Layer 3 of a small transformer language model trained on English Wikipedia (10 layers, counted from 0, width 128). Numbers have three digits each and are written without spaces.
In attention head 2, each number of a token's query is one row of weights dot the token's vector x. The head spreads its attention over the tokens so far by the softmax of query dot key.

Query weights of the head. A number n stands for (n - 500) times 0.00081.
q0: 365388587432825313566389547368475479672529540462524622322750359546337881452383521428492238639383350425301496395456438517430462855446496488608484890523464407500580327488250595414277382555447390283477314289661234439348580584358656487323480280387598420511573668287484533563463541549564569532621569406483325515521307416397452399201320573644356500336184599443504443354788441648404464467608
q1: 347622604409642490444516561331632542534577558481649339227676356475567772551542559537598452455398534650360563374432461359266379536775451345578395595358544497315514489686528455352493466450621536207457314517431418642281620718577635447517643449527532461375534662504476476749476585489359388513493388569402339547759373432453588445424321555732553580467445518343533394384556503510395541336480
q2: 375355493262575411475519548279679419497608530576459606431852406497524565591439480523458493530551513598418452448497317612453466511580374291622448718529500506325572510709340449424551487589666548297361583470379346652328684500551695558213448380313423510460384757354407470613571615507497500290554618477573434572601472568434523518383575506680389519437362546447525391439470590529396647346428
q3: 491548470679367503536538460659332404428318320546477485483314660567657301373527587488604500576610465479526511476457395551545488584562500541350500506525440575587465567370547440797424541525297549509606631628463517390641455388530448621719442604555583439399623438485388503570431339426463564626475546420417535473545631409537413440627543390494424395668748401474539541662662486460352396625558
q4: 328506453392623489506633470352344706261465540503400396273456567395408551483500547494597407419450483320344478535568544355368476558345467306582480455595511693591500479397381529393524480584419401558497452426489637582554583582636616452430517642483716390457367433515631468491591598385430566455544589360445491539547440418600466472363343690322600517368365561474428491452544603403451412386460
q5: 585557418359486547590448642613297578641650396474345524437400427366568432548633504438569714560433431400493432455417514579557377407422617532384559525547476497607500435472384297310297462723451431823550606603409548401479604486564441831493434569607732608627514564507588628409571528527688479548553673518636664513475454569460055774620600553285533364485636493472353514568410399624610490780335
q6: 678562612571339471674471520530567473657539504577548702670371460559531496613735578658530626458859723446344544570504593457554756678558413443319598457540590558519251417376535554466634572724485291301645171721405375615287473437477429547600731639443412500521462434649508438445632458580604466671147670546568451656640511564476244566350481554446551548504584682663515386426687459661350745388425
q7: 363452592484550526529600580484242524444527570370435517563510528365462476526349462206526517433381527445313597423447438397408264386548490386602652521690395695647464458348561415524483534587224490699487584507400610371730721493497660500331410388513496503591624629593527473514510423397567686503714497446574543457360627566472688720605625538193478507511333706607356467536483688533474358568605
q8: 563409365560458545753624485549530511648507689507649504800324523333482507465478471542355514356534625504414656520694507419518515324493346197755422615365518531496344336489406705468604496604291522504500459328375646419514537419669456315435614334280481430527554552625255771366493457753545564367411397464424618621500411669617603469467762507507555632412500629582555489382581615574379652212465
q9: 474433548565482437540547457289714552515543509472512399473537343553558816400280719570535461470623464530461635481245454546372534383509520377489456669540474409369503559500452512434312473578530636248611370403494473693447494526561492469407568430397503321397548660442593497565640455477641420474295527521340372394436627587541615458404380626548526584475432415518500467607509607609559426421697
q10: 360573704514581400397396605422440650564324382463382597521555526474485567553456335603613540486659493569425420315648533360617377653402534605636638544507623606570649478369305405727396565490439705504370320471580550524429604872335409496264521330511281548393428493411594793723580514476235628335658432601477665471474531530474702307370652456514431524370568614482387374135592528489426546515525
q11: 409409742291658593628566574302500398485694530562748474507878387627577554669435603416401500362479644674366468558460511328443288460636607279613570550493650436481537473562451451485550560604361365271436675708514434500416523598527618504421422617448512527556590768443216553566701604611492526533493419279339284707413489479551504560301507661586414475381318591333703493377553572386206596266595
q12: 588564454377545433616568438596612727428415597445446462583571398561436536648368762479497678500664700659281658388459443525475612422401663462484394482463637523504720676414497436497550354342549507570444399415466469592514808503777432346560334356676394227656483333436601458359620607508537486568394610210485524557585563405493723530458486461472520571489760692701543559436685584722466462539586
q13: 631451525510527616414406227432493584442683442372367541558511536239426635606443599517578514493480466440328333440585348543380504460423424299605497575473442484349534275435615563479404562423431618694227378546616285614595689483451500482678637429497471518629490573482632535640700442333485569551424524514260317390479546724834619634430395344486480440526263555620632503473419687490449292346303
q14: 478278527363189626722718559692547615470477616483554564485638374329693411548485420559445564413565720622661507465604473280818364420470435523251578430467393547458797562570428504659714590428655597560636543420438548634777438342627391585489459463537769322493293493465662519469672796537567455284493433572472466452297500422741496282496533383352543540728522345392335444525431660496533507534618
q15: 601595485630310589411624496387322664444387514530462471695324609437379423426412405310387554658356539322878497645468551463493437393612753593507514312307574558766521741581579485493570439397522441543749496518497550399500533573332507555630493746592436437507482466577432383641260696634594496514500571540500511672657700456417528608522792480579497628477614477617459514607284393493345504787637
q16: 534484476668660392618409423508629394648374692500676651562889768492424715703528468462424298306578500602458496632515611476386636760480478484577569636716679452520397388408399504465456376795605628590607544417466404387329528746417612648449335633577386524601477414432609465504401728496386635644592661484394690349634393314500481754363290431613333244475546512539456694583671380691504771437412
q17: 632586329480497386514609476509509468543361569481587428347491558806557399457438417397463238538547589353364441334477639467591587528462370634522423473651551492494428446543445571590449352556320491494588452488737351516526536523453551515547463537520387464481401575458628512692497416481369589508420520483469491400509319745482363659480491424696456393546422657442395416334536436605340477503554
q18: 423333639650398582474548411539323354449618497494661588264690369468666603560537512614425454354523464481276427598560693416469531587660465418388530466570497375429473522572417506460399564576411462509459535519353473423503447491693810500669428542645634403421503503444610469680525449353356461384410569482580543558636477457324398611420548466497535441642503484558654433668294268488476407512494
q19: 564437341360532437500544622683701507385463565463426635685519638598485387435683552507439559431549478485562546470665549534641349469315490855666439417700486754504431704370702779584829372687537689537483515686648576651579553418410415459364496575598335538469551374635298329598366544496342717471483507460408712351548413397607540512769683235518402479430376399631497562542470461403464370407381
q20: 403201456493375458545481573523531466608592507549490567533729409417678500507674384572418426463446563490513484454342323428337503578720653403358395631452772433503490586579299582326500390671715427379465510442561434572490273595572569328473593290305465311568296785380433503427544593706528421340376474604373417664571468563654576568473497556638414594433483535440548577313329500464368454490569
q21: 574513550659412567364559693555562534643520336378554579405646420503571622732625244487451414341551520561530481451484476561352418595674472483331405667449649343341366589523417574314329507637520524480569620429385683544360326500490636388457552513264330340478133583514520608606544530475549546542380438483423371572389525587524526358477490593820443497468652539467576599398371343516373552316487
q22: 551340489397709467623523344709576791531642628413376573535521610558511561538282429342500700409356621294559439494510578543461442389454517626579466496477558364575362381404349319437395441651511554581600478528386455487476507473283337633366417623476570363435476594421581645439716573719496663439666576156507403500479490585559445305272634398619624483567556230767373333503393510325414404521380
q23: 445456296520321635455717284609469469500531543314270466540301542576614210805644521685266524527481403391547357497573589476476594550480673635678487517552404497497563417609591503490510534442470684561318622411500623364480576461545553569591543427560779497497359239703551421517357427526489607510519483642475577363538570554426454522632606497486468327318574564597510564578562451556748533674325
q24: 330490300541465451533518666534530545534519563550678494323360373556621566667484597582318695385711459711484340579519432255442358405536524513615500510362447385500554474513519403513289430475462322513412540218525547608516621481497482680616475434573480516542408246543705652474519373675681345534567547522685370500523470536497544469388425440616411219527427378319524583614529605591528428503415
q25: 475402634519472592482551420560523408266651475731364474503424480503516322386428425652468519731518360641634302485509444441356513432539433581530433523531585320559649543557597686471679641512497769610687547513664621298446520343700329586438503345684581397560410472602494363553399407493443376685525681300419500354490463524497370697471557301500500463411529418398491484407543404393484487565560
q26: 523600532508593350519522459211618548519424516373511422453476496528335431725633688415581508414436523336477659334396432516480630433313620327712643597455477627520360593457405308524561539424311585607421647747239652500469411603484647585314531523671455391650634459452484276435464832539347749485470364713417688493608541246195314567310527559373241580450664537375507457754307826508543620544280
q27: 571565456507467660261553378562670415493289560614542460517517714718476459464442456559175490540545666429497738620635524647527424514537459684408460383439562351377516611411560374547434533545537687433471399395513569516690387389527622387564407595503609510606520484685379551624473593280331599594583424336338597776551468422595457593456559572601740552429434504493465613400312294375556507344313
q28: 425473351542500629559348516542712476420524557618403358730425561404571789496504571788492454400544481539446511617652307607626328668289426686566375528693538485669424520534469857337560311385574484368434432614429431460625607511476482460539496674607249329442515500286446437396500680415492294549596363357825719430520548562686280421333394203698570320647661545446423512787338358587424595371345
q29: 474574573433403467366507263635579446590430511363621599560527596559637332271313201373455584492449594666580698437519481430546634427697638760377594504467418616938323405410546024657488610691519646504507611488353560454608527403504479500462538582470360174628508482363584570559632277533512542656598387313644713528701579507560312480496586496278413474391618516481518447345387592754545455519448
q30: 628725569675404561383901544425429284317474635653619470664474531425626592542604474604671509441761829638585500434575621770651360410251488504613128430398583407461420320107564595641614746500572399573706372647545651560483413409222389631624479600580455636635649435339509396425604627281665454765520508555504669554301371380611421368517421376603439554761580554500642691718596463492806387685483
q31: 432433581404517370367461580682420741558400296581473625576471507305657407383314706565377472378500538450420275555678407643411367511521623591513583661631702201596304576455377450402579524510489229560563456468534590457452367309486510557458770531334485338588622450607496351594535510381533628330290386507717594570308404543533493564518459657581473656548642419493413577294771453459503552366493

Each question shows a short text with each token's key, already scaled and adjusted for position as the last token sees it. A number n stands for (n - 500) times 0.0034.

Then comes the last token's vector x. A number n stands for (n - 500) times 0.012.

0 " were": 449536502541493488468594427409552406476630414411497457479516489461565525587630561613402434470354
1 " re": 404594548616427513483601377396423480452543388343489484617512376374547440583600538671483285583511
2 "in": 478615632528330530500705377474570392518498559321613455576434437350636492721676509829566433532630
3 "st": 423601503575465553497555379450513435493427530460418594615437438424566477552550605672550453528566
4 "ated": 571526482595373533475617397470551480472382489478433652518568466422542479661608655790550503388483
5 ",": 484474462592508512508593422430563411565652484344640521540542463413548534547618570698445416446496
6 " as": 453493457568490525471576346379521460495577415420547512545526401515566574585625588667459459482482
7 " were": 462449484521486517471581432423556427466630428414469504519554462453533554579615550626432404470332
8 " spec": 470378421563495515530622453520552367520546385437514544443522430401595550586572697723404419449446
x: 438410441522698436358433552505515557466656570527446602485452463384397494471598498329502454521492479353604291426502425433289469476460432507452441486443501538516457570375690451471403512487533651572464405348561491491556553414663620566577591511556443555702503477464609463710561477447456424556409401682442495613525586463548491652469618295411570468452517527556451627520521549578443452482590
Which token does the last token look at most, and with what share of its attention? 0 " were", with about 30%

0 "n": 461532546442406485550658486536511395516467526407588360609366404400500422622627552717519359562594
1 "i": 440572597536340545532620436475494456523474508439460442609404437373524501603575538768545343561585
2 " |": 517573499536491505505611422405567365571641446367352526523482519401532533625653564713385450410518
3 " ": 598528487635386568503600379510529474526589530329303596674421401331504547670654584892520404447508
4 "5": 689557448620425540548563400582616505476476516318798642547472394437523535696568534840572284502489
5 ",": 525469350684538553505580412527576460551585482366704548555535414343501536588626582820484320401466
6 "80": 315447418631430558534605404556530469428512609267655591607502357375523598721631518836675302495482
7 "0": 351380356647390481409664393523511519449468597353422424538485385369566532691635511859571239552465
8 " |\n\n": 464496483571489576536627473360530400590637455467469485483490443431475546567659635634439452543559
x: 478470343600473416312476467452484480515515418389445688421630473463486283552467323425561350469378421402460433436362428354489500579487500442400629493579443513538492477523555422465464518508554555557429496516570595418488530471526566467479475466543435525663287482531548402692358546567610545636467570660346550488462638458397674595446517412405474411470552571599588505448486485544623324498556
To which token does the last token give the most attention? 2 " |"

0 " Car": 568512592647443485552623360425563435436529527364524333660475398382530518608719413846645234502554
1 "n": 444587493512392500537660452575528396543524557391541375627334376387498468619633581773547317622582
2 "ey": 424624607543399548470668417525427422478468582462585491576415427348449545635652496824569382505617
3 " ": 563496478582398512487594396411528407537625520391343592586454482410525559628648553809499421492509
4 "45": 685571482680375548575620322528579500508493586293602649581460328425489566688600558903683269499522
5 "'": 591468376642476509571556397490462500504548626507565579541534437474407564506599526723568326454521
6 " (": 472428428627457506515618382476523393534634545406654531584518479386602567636585540778495389483517
7 "pen": 499296428600477525506621370390482500580474526401552515513518362343480528724644588788642330532578
8 ".": 471435394565452456575498396453604404588620469411367411456579391451572522636619535782495418475547
x: 597493449542563400398485399503437598592499495356524575387535540290463390605514475463554389470487346408597541506533418447394414439510501519558629503530591516661502407377617445492464450536482678692530490446465548561572541488465516513474483521546483527500396344507591379500486462539630494707466609464514591470496456437542561597426396251356543321595558448560503532405455510465518322516485
To which token does the last token give the most attention? 6 " ("

0 "ed": 532545542559375517498619406470563477427433502489559361525428527390593431563590584757562447496462
1 ",": 438508489582486500495593446403545391561674484398407517518482490438529540534633583685424436486488
2 " the": 541468473542512457486594473388521350605634474456483517503510461454489572590646605647407442507504
3 " new": 548560518570438484462574452427493420467591468428466523537528444364507524521574509682555399486473
4 " form": 492571432577394563604621420471471495479489449404534546596440369484570554630639591743456443490457
5 " that": 524535478611528597529602349419549449483527541388598522577475415439476552491571592712429504450543
6 " ": 435415329680431581489645363499534497519560542290684496627468347324543537686656552877549371452505
7 "em": 488355359618454604461582548522563461456527550363475660449543370390587650528595443813578347480522
8 "er": 441382312622502570561662346436604458541514486412581515499587379490596542577586534922590349578570
x: 540536481453371531529444449406424482395567406426522473385458564399491539443705493526473340664473434517648547431550503623446439579506454633463530410568657610518589364415564485347573538614544649597505398522603500415434562510430570530599654451597598417616432427652596469617466486463424438522614562471435399527509554550446378560443551368364473456534641350592584354391659413610514405541428
Which two tokens does the last token look at most, in order? 8 "er", 5 " that"

0 " the": 475514465540504460502595472380532352611633471461479520521504474468512566594651590644409464484505
1 " s": 473597495615360538558584411476649447516405497351577345650442371421599581639607473766549478427525
2 "o": 510565591558375416446670381476574420529484519381559467551442410410591482694686585779606431547441
3 "fter": 402620489644397556487634358467586469610488527452489507540445418360585481618655590634568405409511
4 " col": 531585452586373533545569412483528474411430459382418611563570362437545577598663465755529347463441
5 "ors": 590543391566319602370618393529481439513360521494374625626452440398520559660613530809479323568557
6 " and": 503505492589492531445609413412567338584614472396465526538495412489493492535637531651479496473483
7 " t": 432376354590463575594548394525573417487524445431634621425535369379510484638600504770506409507481
8 "ra": 477338297690437647489627419438607453484402493291557537583598302418545626614607549842686345462564
x: 519702465494451531282566398486483538541531568473587649490499577469454480280564590495513584651456443493630575449601567555377441420480556472535537520510523542570638474443453567299490486478574538473557389534783540548434520371450633534524456451516496530505491494611639454710530593558459550464499651340364585569608501426391640576425539411320463469559594536462515409349465592483597473657502
Which two tokens does the last token look at most, in order? 0 " the", 6 " and"

0 "26": 325603583551420529549595418538536484467430541361552338545411472410456474661600557675560384424522
1 "8": 369655520535488514538600435531550495460466538361295443573431476407488499650588491725544329440533
2 "6": 617677492572451502525608439549566513471449524380271548586460472417496530638593517722539279407516
3 "–": 638542496623459602502548454510538512425562521401303644698398364394478553619624495752572300456539
4 "21": 725559480644428566648554397483579494444437547269726627597480367411526556698663502842649328387560
5 "8": 393445421571480512578586414519604488434431545285783658538466410420512542675622413895587321454555
6 "1": 257320380618426414523622411484545500425391592314586552531504409396486507715662441852568319418535
7 " B": 508308317620496534515557373478634464516539578383537650449634312350572514551622517823638227431479
8 "C": 470283388639594666612611431490521482550390581428495430401621409556570398690670469870573425500485
x: 628557510600416605542581466500383434466437650477345428414474517406500306390461512403630487417512412347627428392448393525404528366435474529563622487531526472449593435405307591269455615385529616595490492477451421587580507360450423524474682701499500607578492400491567557543484485462297493506521683441540567430464548509508487631461549554352377499543567470539526365431616504656599499573430
To which token does the last token give the most attention? 7 " B"

0 " N": 574527528621377550505631459465577411542593534397589303679412375401624500606638558812543240507436
1 "ever": 433648509642439464536593296470438520572476513464535461537476410397446527580545551707514363486578
2 "t": 477600480576422522497576426409599479568514446439543447588379420386523553660605624752554293601595
3 "he": 423566542628362537515647492635497405490457580390426504576308461328502538575678470821527365655528
4 "l": 539619520571383494527592503509565386483532597370579521585486461455569564558612538735556384565453
5 "ess": 611519414594461632515594441485484495511431586404461614641498385382534507585641544838583368554555
6 ",": 397485482569499515496584447403548386562669500404534485487544485437523551534619593682430439496476
7 " the": 498519498520532466490579471384522350606625489461458469467538471444484582587632605646408443511502
8 " g": 452378336534463636620574417437490440410502529367518518432607323363610485584597456804545330467492
x: 539532362522368336503489371483386387597521657555328521423400474378366370454484459499459529457471354471645389399518486514475512526429559472619487431469486627383428516350523386439591566597521442527545506398639462552641640605614521442515553412490492587561487540491639465633605514525514475588452425462427356616397582405470557672377621395402323433461419480511464444492687456475605461572555
Which two tokens does the last token look at most, in order? 7 " the", 6 ","

0 " W": 580574594660426491487614385444601430460506564405582340640472422407623487584691506804547282536476
1 "P": 477700495633375573498670411532537561481460540432573399696358443420590545643666440830538377498550
2 "A": 374680535638426561517645358517506542484474512472519463657460376380505507653702537924592328509527
3 " F": 483709450719457549449619352450597513438530513369402592679578338432560562561617497772555305395553
4 "ed": 491621485657354591491606389513593535419381564497389643595497426401528517563604602849611416497455
5 "eral": 557488469585353563490554459495481489565534458435479684517480415438602562605688550749600277544552
6 " Ar": 552477413619418530510577360455561414430544477409503608561606365376561565571588497738635217501497
7 "t": 566426427658422552493585383412582493595521453439547604479513397411483546578639649756567302632562
8 " Pro": 407350395602439626497645446453576479464584435377533485413673370404509507554665505665592284480541
x: 518517473406411512382586437529421538385462602457369592397624588350488465326457448557528561710437326568461459428529498383353573602572540604520521377437456509602441414449627607423659506573489480474521505505357479638563592446507544529527657512537456457562469397622651590576514513543458552545289608617473422535496551449367621682489521422530313415532532478464534591336569555451543523734548
To which token does the last token give the most attention? 8 " Pro"

0 " ": 417596577535394526523595402439533404550614541392669475580416525395516578631635538845512423472513
1 " ": 313595548550392531523594401438533404550614541392521530600424514396517580630634538845512424472513
2 ":": 498530520549450439482573381487599325560556551399355592619378494409518606750656504786473371457491
3 " Q": 424640449692482492507639447435583473508529532384453605729521329384575609674669493841579296393465
4 "u": 581503464586412474491644409463527459500493556343443607697452365388431528644647614791685350690511
5 "inn": 590532421581367542513648407509518417543544653340448680583464436382537500748686565662599356585523
6 " ": 450399377635394572514607378471537441545602565352699510580480414369501577655651542892524402470518
7 "24": 260346427619369626620546387544597457494433633269332550537563361455468553683602549793650318443518
8 "'": 385427386592485538609531401491467494496541627490427456434622424476381585513608518766584343461504
x: 413474608538472441445431432478390548371470532455417518371532602417681359567526332481496455476423472396615497449468525436510516508450649592448566521489490455443619419438462269579564547464506391645693456557512481495643411533394579522476622400432539485294336424595725497628549598477390431544642599484456573408501581448465592679528362344375378421525483492569450497496571532433592527569408
To which token does the last token give the most attention? 6 " "

0 "'s": 492538526570443451432595437387503395558629516434525534537504484493464569541612625694495424493476
1 " f": 461614528658383490518595335486606467478535457347538387651493378442599536531554482756498419435571
2 "inal": 446561512531322469446548436422411415522527499408521512490477492377518576625733588689522326513505
3 " st": 450561466545452530528532433472609373489543491469425586638498520427548564560633577699473311478500
4 "and": 488585513632402536476618426456594438502461617393481553624415440376525640655610523727597402519546
5 "ings": 560535387610372589440605465483507432535393558449450637600473467387476575657602525829565354534539
6 ",": 419481469597502509486605439413557386584643515393531499495558485421537556542632560703448440460475
7 " with": 525456450529381534398516420366553444499598528484517524538509448451601604552632573695412428496457
8 " the": 522513502516531470488583457393516351607606503454498482468551459435475596591638586673420435506506
x: 485412470538568382426562482462508440483544528385367675451471497471526357513499386493558487555423510375375484494448474471365445516457584545489585591389454543451524557484571431396429553502575546635562391494540528387437547484545605439439561459728448497489369278593688436690359421483655489555517509637519504431457517568570557640576531324572413266531568514519508440453566518461493453604413
To which token does the last token give the most attention? 8 " the"